Layer 8 of a small transformer language model trained on English Wikipedia (14 layers, counted from 0, width 128). Numbers have three digits each and are written without spaces.
In attention head 1, each number of a token's query is one row of weights dot the token's vector x. The head spreads its attention over the tokens so far by the softmax of query dot key.

Query weights of the head. A number n stands for (n - 500) times 0.00041.
q0: 377392489506565390481486548385562474509403349467565442424575432686583306628446702342459611215623482538676689580570549587557515581523404317467412550573548368563500640481497592599350395668699353334526384636375363477469619522408370672459612623471449411546615491540436453711580526540515467426589422482434532424643560424635473480395522270403560387595579432542707408586488580404400494476449
q1: 493510705510351578337655540639574458345675715371509691251665686669435291402527531350379750445595396433494490521589370381393398624522566385457559518448447478470453593509286621452214554560461342368603444460603494681446572463562343586388563547608394480446595709637416615664724465572490477486524699445510449353484447578523364668437444517291551544559616520493540341597641453503513385399523
q2: 602406581439659368553554391293476485400334473513673550531264748523617572435540162510395483484413426591488525572342431555461534599691465334373739339685677482598449541466352462494536524416450565300430438552509595533423457396522622451595630449481539400435431479431441596255602585559589683597489425305435576579634584376424459546453424503562566538342560423684573648535403431413409588544513
q3: 525551536606383322542441605539596416471548619400512503724384549344573668309340445450442559506437473509509564500642466695438643643686425527594617346454608544466641262599479497344661500446460445497554386568626426456494604420534520249389500591530489651468396424407481497436506449385645656464383452488518258487506320375331678518394717535590364435439458707423525688426478494506637374421407
q4: 358347245117614318600579628282418372594367367445777394705667598480370099507649396667423427579524522493619741691596423609669548472532614443415397584616631380489493522400442577436468521514461386425554531722714368493496409251370480664712461490561582452560555594422609620679680493559493500566411549354587618567750500651625537496427356492610396431471440447398570414399507584414434426452658
q5: 594365442521527427612455436596513759445307401507573477356212419599349557348532328626381324368252425600645584464334490548563756336590742404532718323747383477568543406487451447364432424517374589508351523583607557581609690368447682481448519446365249441460632429500664556635619441405507496378417470299535486464507456356521124283436519533607584665468429463592486500530436374368307627484546
q6: 478450572479454428640733458570483362509513422552667425616348614523509654512511516512405363419475516547520580699528406612379482613653579313485685316570668574579623433530476606381497435517409462431335514329460517437503509600414477377573464477513573417397416532602461257509655647420481354620600333382810482534574434264488540531415317647513616420404547550440423606520370442432524553564591
q7: 373580573381273531316618650552470395415540483215533497573460626435613636357552356435721490474556617481485472544634567467573468721497580469384437391403371524506532506532381383323503512509602427524522280620398539437474453559500455603632554536559338496507397388692315695534610299485474494749409470574380444355578606482553571478510486454168503500500445451411494330665347579418699377492497
q8: 474509466516462279459688484301689481420642382516436649425614487379698302432500612621435380735542455427614519473682524393544481702406581544418485467544411521614533605559596415690606500781455534412516561572610482340417458530459447669434542491543627396503361497463483497440506566491569542285366328431668247451547630427636807573445507523463518636644658487539480290350552519383712622489451
q9: 385590624715367422468608442543429586409564705411420247395258527354490429544370769396453652334510530630506308534337381511317445447520346536552606349345406555441705424556577293532497440638522321585617361591548471516559524613601344439468398389433552528532666477591485453574396517442448555522549279310517583573356588535520769508493718419717481545527624489650483250525756552345672467323452
q10: 510361614527397397489448354497538520423578380486513682758310460529520787395377454607557234528345530404629567537557544595504578543444766342459542412407510340414579510569520628405310596375409425389500539598362477574601561616711629479315511532368336565461555539660474385473761543464493329573662581328554606576576500606480383342538431472458615432644408563564262420299293536280418714634414
q11: 650405410589557231570712357735497486511445627458614552508165597362638645399418405380372688768630663605526521510464494565364549362361707645521536619633437379500770539500349537453584534443710255633650447616500523560336493634586622529426563640311428517399581500494485622439266418490739465545494511551410445351667483401661581437567352511358455222521462518375592450532566500708553483644570
q12: 620432543349458385344439391540655489500605464778581419383459586677439332525543459483585651454440576579568376523476559517532500492541593511418442541509500434658577735421624615572484497376563582485568553420679519643457370442349439649662593657480543530437529495393562423486448440609394500473447517595550836511429428495577568462536396532541638571514551463330602563492517583514500584615463
q13: 362449693500411459256700399482584355331516452568664532348598578752552314642493724455688433438417546584323441411570586411296631482438699395538644410441468381651766511599658569419284446413263297293599504372620603500286452454353423683431396521483620242585664344394372559613791504521267545444466839569627580492303575542562489496275305732555452500485527569582580477548537632423545666428526
q14: 483454399651559630305509432339506477581550350445551716624512392375507314411509346493299467723395458293557476347532581546496267322686376457330442620543400539658750479328551533578589630490581386775497503477594301526455608312682567400434613536424595321602385704503547435594429447532301497460497350583381587549650379423319593732545460472386365526399568553538361637645278588370431500413390
q15: 428353346599329482521485416632670441500192363588685594411439457626630465430521412391592557420594574385640606577481525653535490432640743415248617460638386516564507561460603364393435542422558676500493687563462631318376290559460259542531583510455644608601523554419445528296407565561356466590512458677510352507356599585707358584557589538594494229397485472621367590531597436258446325586642
q16: 507300464534556389608373438592448550574554618624336412410539646298578496534447435559338514578627407413471652506750654493417696477357469563691439563467484584535483465566699398493487397398640425537453655667390484422419510266416560739405566598467448541235425536457547641523497683282482717504211689440527540385473739494540403574610700351486494439480376299302469641693421428680424510578438
q17: 409425483573513584397589423420397462415500452661639637422429359583515356544613594629541497651641531465387559448458642392335434380428598457385396590400534480422409527465541388488617520612468429484314500592522449373494556352579422429643335429392460578549617638474416553593640465475363443624604584465592573464628474475669764456667491672385557493479355277642548332484568591262602466552614
q18: 593362405559233500614552319517429702457462636473514429480500500384339260548393529472595688553402534521581467332452586634459443474638461287524602561694503477612497601564559463453369456672597409176465378563642483609460617541571533519261416566457549575581710566548417516553455368491531518503500519335644577531447425364624573582521449381484613553431642547536635680492608506429680474532467
q19: 557614563578612399675544631530461483525378459594342326424476479507469620452635544455591588332641670436352548430587522443409497483238434470525269475402549639319605469579517588632690510663804352417524324661451457510797531532531556399640212543641401504429484556429364259669422527756779796685512388476596524409443533562507545355455562536349585500439503521366409560398452559599629647473576
q20: 695583294544538476607641560345586555549464575561441303427514748527425581260626613564543600454535545241609406311461485536537452515491605561471407488443437375404580728590612614641521488320418533762546587570560633347357475605381372401491425618433321353372548476444427490708438469509529459486435388312699382580522521497590628349545540366536523465538520275424346448559554491458385414392532
q21: 650352506519538417647512519543443413477593326580536418423627339480563713548566370506520436266544469491609691602494582516560357451478564482490380456544569670346468391791484536329546451442514311555429506468449436497396680510647524596482340715494366545654559488370470433590559389524403468520740679395598522735475509521553465540417584431556538753544434261354471408747541372578526537402689
q22: 361573451460390677557472537422420517263422522551668322619457594540416406459528482572693403479525464480541681506506441563728551474516595477466516588307554474250541531612273563511664718493391326459387311684330591516361631370443648670491489461407558452556586381394355489400543622574552715467454401480409334844593510503590517446459330465518612387604546416649324699343636542678466536572172
q23: 514657229446321347591462507533500537585496304493529526549618370552432480342575507465446387275599433621330422336461307308648421709567476326356539465365487558396465430424293491553500564281700493759500454347565470395475510493337552407506246421460617582365672320433441766382524403536599497389562450416600473451332539565416590273490441336568544412681650564517489333270510378440274557685510
q24: 375503471711575292343602517408363423398455294480754699478470336575258527332605535718618427287457369406472536564646370462695623363539507526530562479598566481620305265646471506507478571407482510417623600383581538456659405527582439669564638604500408413442500418526562483659555548576568370475435386448642561477604614516549537654204496418600397485611575585388228483552526449326700497570597
q25: 591446554591578575587320355437444433547565468427515380333745556468471428507473625380420476367509410439273542841556597473372497646696583503520304591458612469480510664285276355493541471560355652554413431643615491494459552312542539676491444541561447473374481472389336434455409336607722576578544462387392532577503380528332473287629535565380458427441353497421741755598523468551527433323513
q26: 301559724546399424511461510683453659589556385460390626474469513260546554510360553415398468476304344418677625482406408358367403381402655494432412586440364472611571632727619532548423604368378538605618348415449647700445440701516460640503232541613524353455686389366483472418658500325476480668374381474447382517327551506500500504419539587479215493609649631483493466599376430596733513447470
q27: 466400564435523431561434824544457497528709555570350318523424698471536580539580586337481436538427433535596533636585542441284527474609524755617663455442463659476482454525431604494401647506747513721524500446695690603376551365410536459438280468572565651500353451505497494503542420471571674597470532444575612368456448520645503545564571578437497286428467400307491441511684428531411459620540
q28: 481715588377532560519718422724479475466704504481486449796483522457551428522574492399438625454304529547479398328472331489593700404522411500309465673551643684608511702608813584614475708557353469316385695594395377388677537496416640492381346324464398500458624367569554313399642493511560645524503327532592269493597581524478504170166622718362358341467430432386515477572666641432634429604682
q29: 507490580619507748408543708442333471303528381409443651563308247349530477477582507217631578410534568552606603432390472385585598574360409513520465466514329317581534691503467512500429624322561338551484344608462596541627680465500303696516514529524446316389586490419460511546497422554503486611648563497667447302356522437549520591706589291451605296517655514805442448450601725420371529320365
q30: 397601338484405444432703601653546500587395611454585531635481320333564399578585602556384479520388463585307273390503473269449415378484406475342366422551757628578467441509573466537453632466458510313551218572439642608437452433474574578608614620397471705386222491373489452579506465577623719576617284465581475592468475408621565419321438456632610636490479380422428630551319633523539374406539
q31: 507484358697514482425603591326433519626379486604564535429448580552609526365667412579622408333488523557512567521482384473588396463513562390392594384616442427689628376423506435654385582522594669349386634389561358571563474487691518621360559438308541415543751607655445316491605692534411366531564554386429541638513608616725582372334596410517538285526518483203553350449523472626454678474738
q32: 263630439497398634567479617297566474531388439652390500423814364762470295640622662327553521410575429562500523577594561673599466542422544341503329565362563566399377520543533680445497601613640539354569316660446542424603327552447547566698568593458656488573481532539629185556427689510418514435422563588527356480598391304618564443473471597521389337656597310446476476525634577700348614641466
q33: 223513427391237263562657497457591595379587425483617697618163421493490207528443591377354533694503515564548531595611455482303343473433441487331565468731330425619549584506527354425222409513571525247649585485497450569667590310414470486497626374558401566514576487586396573554411622361408367723603500331445517451476444523575437335402297453384560312596598550670553400551760327421430413485629
q34: 348452340466644512400466359646479441508325353328628549274656425732357030379552452535500400248472420696666564584536312480592359588319466397361504525729475471665473700385534393563232456566602269302578317786586551475578410508373322790637439699328585419461698500608484717403500637641422297581462452481481582442663565568589354565332431516456486311414610523561674414686435373508381614567492
q35: 339531490496291481651309282562473417412373373514413653390068585511429351325568342554305545378447704510550479484383503385342482514573500344696524480673294678540467362533352390323321427538573657461378436274611599544511574341690659466411359412630295428489562337481515726437577535435507464699635418176493441627465640564535414346496485337396490508666510445571435570695539404434406635535586
q36: 673425568364325471699393513422414497507595645395446428648585430590573325345472557565553607615560358536581457574355537577535486532372276441647436612443350529283404503392590396681685510643482662570678436717436426487338457577463375518581388693536497520409199618611480464629626385484304626450548335428493526394681526551431537653405668228725410440613518510561651535562729332618660376459598
q37: 437395578355559336598511554493562229381451350660609596491690531512465057481584467555549570464453643523666691390544319432638461560330414294248456350643588467520453630447573466604537398541438241386508471539690614408337550400466268799450633692442330417584594540669400541583660553695258668430483589390658830410606489588712520562465475372722706714611637452589579400471423563348641639745605
q38: 446449484510446461605524477599276429707459465630602727529391369365441164464464545637417521781340340506457598651658636456361430500526540506601407518772709335403403436388549529561529413433418324608348491551428396519632464606370324566598698500491615445722554494685469385720526410663601517603589362490431500560555282419587447470390437442617500599526602327484517510549361361633553433436507
q39: 608496453437549455572449523605528607578551666599238565737332631431444753643339643243393392547240510555265533531419389363480788638493542460596646416496268674538792485583433603695580592471699595525515668433589363468539732324567705429650375342443321491274539249460555488548474522338515390452510279493395408439315421493341523363705733355528690529507582449477400624493542460531691650410355
q40: 528537517595739481526255490510568483678525723521461389492472743496551732410378533489220548496574497513452469497549437625449708563460580661598546806321526412301613419484613445529634446567474685594615402826304516447369558317473417543551544325543491529457432454654459548442534419549532598563456569581559311763300444366236598606587544403417294389445516682586489536308514401646458426500315
q41: 455309585420761331153700439637436411653408547647382617459461392318376539378463443479471317465342375493532497631541435556660483399388568470383650353733481468739586548332734405489425546461558422496610433368436406490594520532276644390503504581428533367679453500479419582560416361500403254496555712460774570531530516471507305689316359539649379526644485510442483451434483568325541434455592
q42: 271330329436711610534548419379607492371462317713812557509519484570388162427692240582696457471345686694466536615698481471466467613437512288463439683800377405549265553552528650575527445394513606390329297432366461604317186340584398521478639546511358558454627411413542350480732694481272443509748487262633643640385457707484189638569427450458545590468622350630591400771386582379414567454594
q43: 523528578446461613514698624384616592620578556638512486386396390675362571422695568635568366658276620573564455354628524540565320607611706450553454419204611203418477513560683720574443652613507680450510445392642522537490529554471380520614413636364348570537560571451447534545522364605453480312503527627380363467490276531484451470399400466354652514407456567607460617602539478614500516540343
q44: 508550647635598598670489666496430538464615669310360394725388562458695759504264703500475612598643348412368500482474572410479737375255334576644418511409444522175648544561341462663747534622411364714600422744318646511440555545605753368627226417430394444512400354440588542473519615410464619348401545719394296560515643459265512330342563435545504426309464630822540755405402519739552420545258
q45: 540493363290454461556312339679513569654221477525477400473537723462528207653568462540376511644520528521520518425406490518406285397469428486250598289368321443572511467585444359412379469552615429492591480480571262385471723437567306567404615412601513339312612652506531485706665597486350586680452530263486584308479595386647327674514420604474497287324523537618620382404721783636511438397389
q46: 465382685211475443624445428544479537415401427401596443317478661431362544534589417427560392480472374389591768514674535746627693351346420621535461469460350511496481538337623483699365511464532496373426643743593590704446586465403582433664468633527253343320609600540616400441649437374485588346330465644556711569607637332548817556637693504193452609620257772628331613521534464648565379643660
q47: 500458567356399406616567440490506588401584464597578511533439470393434623596709475774602528531441673572556546610600408500514162606630614403446553328447472387440466402472470567596468490336457538500438519666617697497295464559434417423472607627491560361679635513503543422412497607557647524511497469461357497463666350730441413322631525704761390220352582387523334538599343226569322526438671
q48: 493317422542602532699527516500564563737568353539491598514377664688481568607476425431623307574473634525433481673460452661712402575468565519351509377479426647628490592610603466567528415663469483412462491651595574522490377497500673537443444602555558694456500478460728479449638620515580530413383493338756554500309413604490434625232469551771253604584503547549523687322494516460477679611697
q49: 339500387622472567576464562402451347389374553576429489536395494482474451320464331533472472368384350411238542590549470541328303591223595300577559609500546405460347683452419445388449389554398363432481494507618475571654558286293471425567451350706368835453602528532581725481648519625373414433562517296507366467705534583369295493503660344507572543613568561542397524476559450409474601520427
q50: 545480435347537463403645476640557256507571526633351529265264729362701457635546486534386378539576461331339286593360270412639493327533486490434510569618564557264528386441527464518579629565536571548540619511253561687396473426574581581594671571500391573598677390415340371576426295513493418442573479454422430390517737577387510385534688496472410387584377577537362497575602195493551388557387
q51: 526587322440555486426477522749575600346510603658545754468621484363570441561570618639339618530670525628559506441323518639742474722404535590523524538416678617564607448532349486550642494525308503667397687507491509418592522666595465273423456427404322649546393497534396669484402369619529526483428677413392625432265439491487571732445415377370430610443549589417519467500427537651636447514336
q52: 273432734612582538664416602460587522396546411516467302514362421507654647361483390667583507470317497528388647602449416392583420396438459518510386403302458628654471667485425394461644648466377543669317542423581358636546563615209562427591551433534526644569338684540457443401365624585610407300523374593494407442503342527615385460490524720447547647353431415437587480479674473431500506377545
q53: 456455567575666457549545687323497448449322475668406690507614579432421465503442419232247334552500450305537490766519531479651550603341366600673468543313566575507527297457368488452626448542586420362562658337535716576418454424546587374608239481299485536517485348550537804709474419519565581532464622425497464568546570371353746485406557355719485640391606607450442579602427478483490542383446
q54: 476665698557463599543543507484436368378578409476351569519721413398624418544494411565514464563623402384415253696497397402607486412474534559435625675407689554575538507528396515395425302323413188478517554492500581503177675416540408482522598523560418702482590452289488514520433464400355831660564429212500609390348429452732524565691489405440444579500399350645693451604500445577387513455425
q55: 515429514655405436609490566627448325863546425356579603532382485417187581592460651627473733622609313518291475355390352378554603514450323689425590500415344383448608541365591410561521693394468558632665337447462511552428682527689492431466465525419362688485244664376503500316587482273496619272586278608408442493378514344529622383637625294546311349366460515320395504520507229591715518519519
q56: 716292527560546481451500489527678604342634343392533343704361727286620665372435590641361621555580330420430606451400235570417604400538364500551409763451453403500805446588518324496538615459638750578500534730331412537588553367630504526457374330497612589493297395427369798416489493480642489618574329556279476543497415412294374609295504422534369468359448585514485581414368527651403393538558
q57: 503463429453517618645331580414497400546356682458332411535518481627364507535555615331581405493333585697554642676524559649453465444671632360233461577195376509400461669715459477536562559503638409441280452493464442536369570497538312483669647665455319401583463156460489446531538481430493519411514480397455572633400436488371513493471480454557626731440526606570585371503433521602539540421393
q58: 301567473565605263471560549503555392611670478479458552405500534422476480424705485539201632576681659537642661398373564277569608597250298618419634660529533383427338606459377402590309355403496427462446513792454444372379617385503515576779585368522637674525685596494675467483438436444511336623434677558559500430690586454520398732378626633572503423538569514569669386606663417375525537543339
q59: 423561605401612544596420302488376277455444581415550524469446438416559587622420589481417656425456539448553423405603445513530569542567453403605589442500358512655538538405580704231445497415261434486423539497622692557548428663695562733604517518545525575649496524436374702583460396479461598456486706442444555232525410393429351425611540552467503681348389578459296335599569239435386625486503
q60: 365421464527317452439620551640344408479252420435395391660527470318557371459506521696240493300468625474393600484395494500468619471642466474317481581371558634442114627621507461693615503418493592434586638218635494542545473423580338330506485552443518544602614436633494600686420682455413565700640482417483742486593549522483592481595399556606556233379675556277552528475361562423363664434589
q61: 532540609736403597576263359212400634652514327420387518247563353640660750449622453333540565724407594349535307361458743482435579570533521563374698449409409342400364479383636524539490493530275665451487519504575533585419633486503530489624636402415602467422480445445609257439446463248458441643361514580397396545325451503598493652424449571590484671636622454582458532506582520433680480585313
q62: 273407693562475561451386411363494416554410422480574362584349539457392603500557423651517517490555468377389438561652403555569437497529527478483578473472456419587554386606627410657423455257464683478458519463638607651436618349402439241405574595286539208599581409462500703189422600475534313521539614342629503292406386397675500477553489466666624635644512520411658503359755604486540574660630
q63: 528503578574611637430486476378435620549390545473334435414366530639351580428421399469589545229578447518486500489619475600563603549526636757494412589554511395412424143406453563640439403456510506464359574533412425577386554525503579453608477577441465504531305577543598614594518521491355406474419745474623344518559342395606539476427474603409511420613557299479476522291455471785497576410327

Each question shows a short text with each token's key, already scaled and adjusted for position as the last token sees it. A number n stands for (n - 500) times 0.0019.

Then comes the last token's vector x. A number n stands for (n - 500) times 0.023.

0 "|": 411520637439525726692408377578889404296631381449534392400588567511537533294539533593493545534408438533466656324690658371312657574580133217314422495469514442589496571524497463434437403511447553
1 " Ja": 508490599449569520601304483578699469267648421411529430557719516512482476374541482674497510485387385492674662344674592364385604523442273344412414450463596468594531532493552393615342500402431473
2 "vel": 608621570441622570603436454585675493195521403519459400467514570559538488413481560631464599560285471472747553399686652411429574540547282342484410454405524531535459605492629215547381424356419580
3 "in": 538522518471686591551419489489635507255527337387670466450623509530494522437511533681487569603357519501668483561615627420383683559553302362392323438487508439488549570519606359471363427449443677
4 " throw": 622542328442620582557380490608751524181701365464601435612559570480511523388547612597565428659315619501780498527737692452328581566545193229310314480457642532500414679528659318476474514413480600
x: 583423429412562426394565488452629374496369421486509587536357489650392478454526447474500485492409568575535579468591352594638547419544521488443496431590541429537444449374399483495460633498497475402450623377504449593511483450472419488467486555370480290582472579443501462463647561491412429446459560444563444535570466492540400557391424593607447582542455531500390462424504653393437534604581
To which token does the last token give the most attention? 0 "|"

0 "1": 544507640516603588628406492514770457357604514460574463408488520502508422311625509594416522528460348572591604469575544491390583600496287423532380494457505400530486568633511469497410442526373534
1 "3": 708480607487600570575431464540744423356620481471570458415556533446532436281551478623413485484421433556637583451630536535364547615571196430582369493451574443517470479644549463472404418528399550
2 ".": 632452636402639615588399384573832384408666408458526486399604523425520410350557588597519504544376450515612634372700583501268665543614167354353364491507523532570521560593494463445462358490510625
3 "0": 542427507430655605543409457658698407345604400538519495498513455345478417259531511579467498523384649431745540454576623482389644677599228415394306540496491404593493529545618449438459322550501658
4 "0": 434507405439639548537383418612698435289626448536619431530526478369473447256559525645461480523310624426728472550670647507296566628587263363411331531447540406514493541551683457422468368542500684
x: 611483427537542483526418397437507450453577456539555550580429508619458426490482468613600457397439625484516566510559522526562439547655526356468522394492528439562509417597415481403393486407327424577398530351548484564529511501531282551335463578516492451578604512529406412525622561495529464627581509449466601553499539498695390520386400443466564470537551452507449469493496524348500503625610
To which token does the last token give the most attention? 2 "."

0 " Richard": 374464783518701616544316545440726513242458413458556486443606570446497480419531525647532478544318308502506628362655586496399624626582191412499313547451598568527412582560604351512376504420445497
1 " Key": 510582694427610585676355469538715482213509447558525414486597517480509600462513461640444344469357316503685612410685534490395513544539203351444387479402560602506483591596731427523422472404473561
2 "nes": 586568632398721614533383464534606463238540401443541462507594589536516486415602423624533471570245465449668553466633568508335633522499226365342343445377589547454485665469592425486452533400452518
3 ",": 622386633347687695531300396522769444237654438461505463407583519483572435368611484634506455563350559492700538404720545417242710582634133250311431552516482570484544595571593442428488316475432585
4 " the": 576528465299597557574298441461809337206623396499519499398546413465607434460535487658482358490379604492772424421802557394358663522672178195346427549437593479724483623489603341308405320333545666
x: 456614490492495528444452469507443516537491433514442620539475451508413483497514526505535394469370522465551508469475504505442480535427460469448440546442508474489532514451532509559477484434511513522478494034461471513503419461485551512468652581535567391546574436545463508510614454548488546548586468483477473561490476441587475890352502544532504286520508397422411519539486556484461514458536
Which token does the last token look at most, and with what share of its attention? 4 " the", with about 50%

0 ")": 502467594548599708679324302619791406396668373422521487374638556536631599345642451607455615514345438531442635333558606332275627594618081312291405507529498387454594543655659622430535353576461557
1 " |": 536426690390638772706355307585901419336689418427435409383568539502537524331581499669538555500335347549478696285671707389256684545595071246304402492467516457564569527606518567403497351559427549
2 " ": 660403539427586706636342373566800409221695383398622358466500487503491566316560604686469503492328529575665531299660668396373769519531173311471306591461603395539545534623648487468416416415463514
3 "1": 455411432407673688654374470527802450260648455469621451405492456453474487272560569675467470507360613496725544432651679360328676583530186281421263573373552397563458525642650522486431425498442593
4 "3": 310438347394673580588400420554723404310626488473585410420559517423504428267530496699393439471353613455678500500699632454324564632539179351534263531400603427504453463660576516409387368572420660
x: 458504549524468546544555499522491560468474424568545487553464459662560416504447564619468423440453573488530585520519498543395399540453612509542394349446535542520493511539457616528508529423317293576350531506530406504489431536557242694413461549451514450604682403516447520549603540547403539566470510486558668567564548552570422557418505509542532374586532460532361404432444529466490496426589
To which token does the last token give the most attention? 1 " |"

0 " has": 325499652351554747658419396509664421251516396415584413408622550485565529411502572655559399623302510434397629348733695411206644474588194238298409502434655513592575514396522508477473434574568590
1 " the": 372497742276520712612324415532769326286613436443525506395551488456563478438495494669523399533393385469541624375747556431327674467685156183348438511464554508759513591468527421312414382414547609
2 " same": 519545628379570675601360474573683408215599410409595462484564611370537474403522463562457433501328360450668520369775574419253573574711192232329340480430539529692459524428606512361447462451535603
3 " concept": 596686484460558576586459518641721525299643399432611485493553547481517513331549556622525462434492448505700555473725635541288626577555130240463317491423571539531433583502630445427482509326370567
4 ".": 520531551342638666515402341591836395399674402494510468419606485423546444388572569579583449514371583547617518381751636499223741495628095318372408445487526568544510551512554510380490405535533613
x: 573557465587475575475505416472518521559470479468514548476551430704468687443538492485393453544388573478520508559421472482582580601519538398428496474335396448562602512414459430438498593379515475469501482257618463525633425540436555492492547442514506364457788429555507503540501542473520456664472373568461568549532456476425508470524381537492623445473441518500484426615551622525517583436650
To which token does the last token give the most attention? 4 "."

0 " to": 325452669421450688573327334540698384227646438425426461470541550490619430472600404628553388535446477419492690372643607492375663482588156255371334493413510517624550601444533419450392334499475627
1 " \"": 484562600419479699654404356586717464403717436479635433398601477451547513325637466500512571490460437470506615315738511307292688544594143292363428481488455496639525653568643535557478379489442499
2 "put": 517609576438589581563392475652688436246685397439557532497498548461553465309441592641524499495405405430701570425696685337346563610596270309341398555429595406601391611489626387490506499431499680
3 " on": 581547515317595637502359372471711376150621380430597416482519521393716524408586513672617471529443592506610490361747585383287581565572120209385375580468571550601463617479574447435416375461495624
4 " the": 612542501289566596575351436484845312244665397475528497411530510442603475389495458668542425521430603517735438387824588392365601547689136179337422548459549519746466641480540366338383304370557647
x: 471570490491537478410469417472454546448498507554475532496496508584487461458538459509464396506388496482567497446495496451492393501396483406494444535437519425501531474493537468616478470432570483531461483069457517502556462622520534561473652576517516288499514458565477508462624519576432504591496492483435470543511384379597579885412450511513525314521524453458441487527490528522528538489545
To which token does the last token give the most attention? 4 " the"

0 " H": 458537672468520547534441523582730350280617363499574336578618610501497502399604484666493526438312389404581591457725468452503577520645318381459396451452571501433427515569588248485364451397382459
1 "our": 481563622441587527536435593540628438232522379418545451488596559605529511416521544648584619548344387414635556515649590494433532584591293357458367486378537471504508533529620270564386546367497688
2 "ani": 589576563535655579524381495617616570331498408435660458498636491503487512428625494639486594587325411429648516522595627440462640559518257359474286446453597514416526664500595378545457535397440524
3 ",": 604377645369661685526317380532773430267659454450492484427602521467571428353593514647488492529386560484664524375697550430261691587633157268325469523528468545515529569569585470446471315485421618
4 " ": 419433439450562583503398337505731445213702414446562397529487470498487489320577569606406501460328613472595455361655576450371792494572224289475353569466584453460501564617664414494437432361435526
x: 610574394462309359362514520463479459597391412536449599427454489619441531458502507663434281581494498514512513501486511437471590500586430478642373503466444473726476369523554510477306658453394563506577461386562581541490459365418408441434527493498578518401642470505515460519614506509444582487574510514526547475532432516496417564430403560554519475474515548461470439438519517515445496484607
To which token does the last token give the most attention? 3 ","

0 " section": 437442701533571640630463416592741452318632390484559508416531544532567473399561505632438463434429519411556624433566615465272474497503200368439391503466514460499536684545723344387490499407472578
1 "s": 430485599423577631579427387590667376271629448418608440431641604582623526358598442634492435481365475425569563413607608507211541505534144335405431481388536411496516572514690401363491451415460630
2 " pull": 528592648475557672570400521608737522211733367469569464557550525457503476441530610596547384537322324481799513450667718480348554474551128289347324515455652490448427714595633336389442497331503663
3 " for": 678608567331562682519371380543824327162714367438546428486492556404658508402519473620622403520441466502644546376793595502313653498609089153393358563414606586543444670488488413466440395474415670
4 " \"": 523514498381562604632423409584719411385736435463679408450620493430562564334646461499524547486456573567609506317820530299254664525615096275371404482469512503606524671609620532534467395496397494
x: 495515536460301333352480401528438429506483424522496706392437568691409538503530363575452481573581533467520531488536417484474487514456375414443493488559488423481561478500616590259422443461414549549490505407506515514548432581518468503464516514465567253505674480536478506515486595559496530557527565558458521569550416544511520594557447425663536376480472557411354508553497470657529474481429
To which token does the last token give the most attention? 4 " \""

0 " and": 345493676433538741520332312546784420240659419469433427395570501443603407390527455655474494498423510509408641354687581501296679500672161225340463493488538557610472635517507442420471356406517662
1 " imp": 579591653391426616541448355625712503217695434503426386510685487421450517445505536653423578532345316413635608329696551489420599531571105274414477487494677488519443598634559313510417398307409561
2 "ul": 641670571509439642469504513586679572176564471452517482503523479488522375414555563649500579479404441424727506385631648518455552556539250382486317494460596390615450534518533372547383429322370624
3 "s": 588504467445619538508477505553656488224616504342585446484647576640620505465566526574399542489377471436621458468586623503340598544536322403427400458416530407511456497514584433410498448413404637
4 "ivity": 625574370466596618467419471593663476271673467418548502496531501502621488396562498528405456515412520506635432513599557560287587478615225330382368498416501549532452551460669330398512499324459604
x: 435356520433545587494431329420540569626445429537508531445568466524443383511620346555528491501360637550633478493459448598558519516552504475425448439546485498647566545339602550582482648358366579454378495209547609586474530490443413436407514452441558591512533557488521491594540469624514496458497521487489538527562439525430419592424470586468558523502359444473432455497490546415571538531535
Which token does the last token look at most, and with what share of its attention? 0 " and", with about 100%

0 "6": 521487645514625673598418458567761447355579415513560451472504553440503500269607506635545471519396345532508561433605543536347609589579230442521360464419471449507509519616614478453434445532462523
1 ".": 506481675453605654573409382573801394403658377471518494416605494416516427359594583583544489560365380525542657360675567510264672544648175345341363488506497546574535563581502467433473363494524631
2 "2": 600439557463642618586419441594666453373604394540546508445511443383472434284545527583496478532397554558656581494560598472334629682601291439439337543491480439558513548568607516441435375608508703
3 "1": 479486460424649591632433448581690505308623408551589488471509457406482480280602528607465476567385566491714573572622646450298585641575286359366346537455491436512475593605633465489426407584460691
4 " |": 522446476301706631659384438578819448320664433504536452492583503485459478304567504687557519517317678374702496504763729487279667601603174272339382526455497460555492537619463556392523373577424562
x: 544437534473413309502510504452497550447311411448583551593447534578478499474508437539475402493444528458473601526404470473502563514560568313462517345529499492527536452625496540527499509473524332524466610212595471484589430651466672466381477493521477422566691441541481519539615459409490445624468418467484603488518550546599509590504445530442498359527535533517454435417542535446526586571589
To which token does the last token give the most attention? 1 "."

0 "0": 450481710486597607593390464615772425300586426525613431530514513448542472237587474682508484511410300524572575427624526590369618556520158375525379463435538419559451533589644415478442376491457538
1 ".": 494502706460599669558395381605805397395663387480512492431616486429521436334567577613556485538355348506542648342670603499275678515635145341354356500509496536557537572587513453442475376502532626
2 "7": 624460600442635642546414427661658440356634404533494505456533460361454442295497548592488459498384525540673576427592621446358634670591244379426290564459480469583511523589594515455432374579525694
3 "8": 529475495409650583605422399614683439326609453530556436478537511350478456255535513657470441549333604523731530532643647488288572618594250366431330560407507429537467533623617484448436374574488704
4 " m": 531476353391509413628412439662718390268643413509599462649536609408462531375641526686431486535400636555664469479691485564242503646558298293375416480498642472493451523546608456424457470419420570
x: 542543473439432439493502444484570364487535468472524510562513462645418433535505317593498382472458468506515544507454562507550405510646468408447684396623483400573438461582551542448403564458376551394371349427426402493500392496492455541268515575414467446682502384467448526396431475453466498534558544495557387495563534558552335529471425645514498553531560454509442367416523600442448497504628
To which token does the last token give the most attention? 1 "."

0 "\"": 482462616510526764761333443720799503369699399518595472399630532521555601379747510514472621509419510523468641301587496265227579595588171371336400404519454457626594598627763648447468417452413481
1 " or": 363550703394546701614372349648801503250709324516482409394495533528602496327579469607456536495376468456528623392739632350238736523678154238377407596475507462564472580640569465481494391410442653
2 " \"": 522525558394512661704394405652716505435740427487668408394605465473564554329674473477485593472439478520578561324749531243257686564592142292366431496493482494634558640646706572567499398467406483
3 "2": 554510429344577644605369431596750473287680449528589448437502494466504453193544481652496430472352658580686563364674613277319661564576155335444324562402561482587444595647604475457405385483491607
4 "\"": 510502518341598625734396405676786500441750437530636475408635497476563532302675473569443652551465531494566562371741563248227564639542199358325411461533425459624582599694684665517455396469456518
x: 546442506419428435453575339575461514477478530601531579470494401539458535522475403581459480609489525482586474456574557547595432461575490323514447362555561428542472481408513489496488463427302371450384498427477313428594492616449520651500570563482433326625613526476484578574563434510620424473503527629535529495596474493637410488508414303541463452486523433353431502510433406538526464656637
Which token does the last token look at most, and with what share of its attention? 1 " or", with about 60%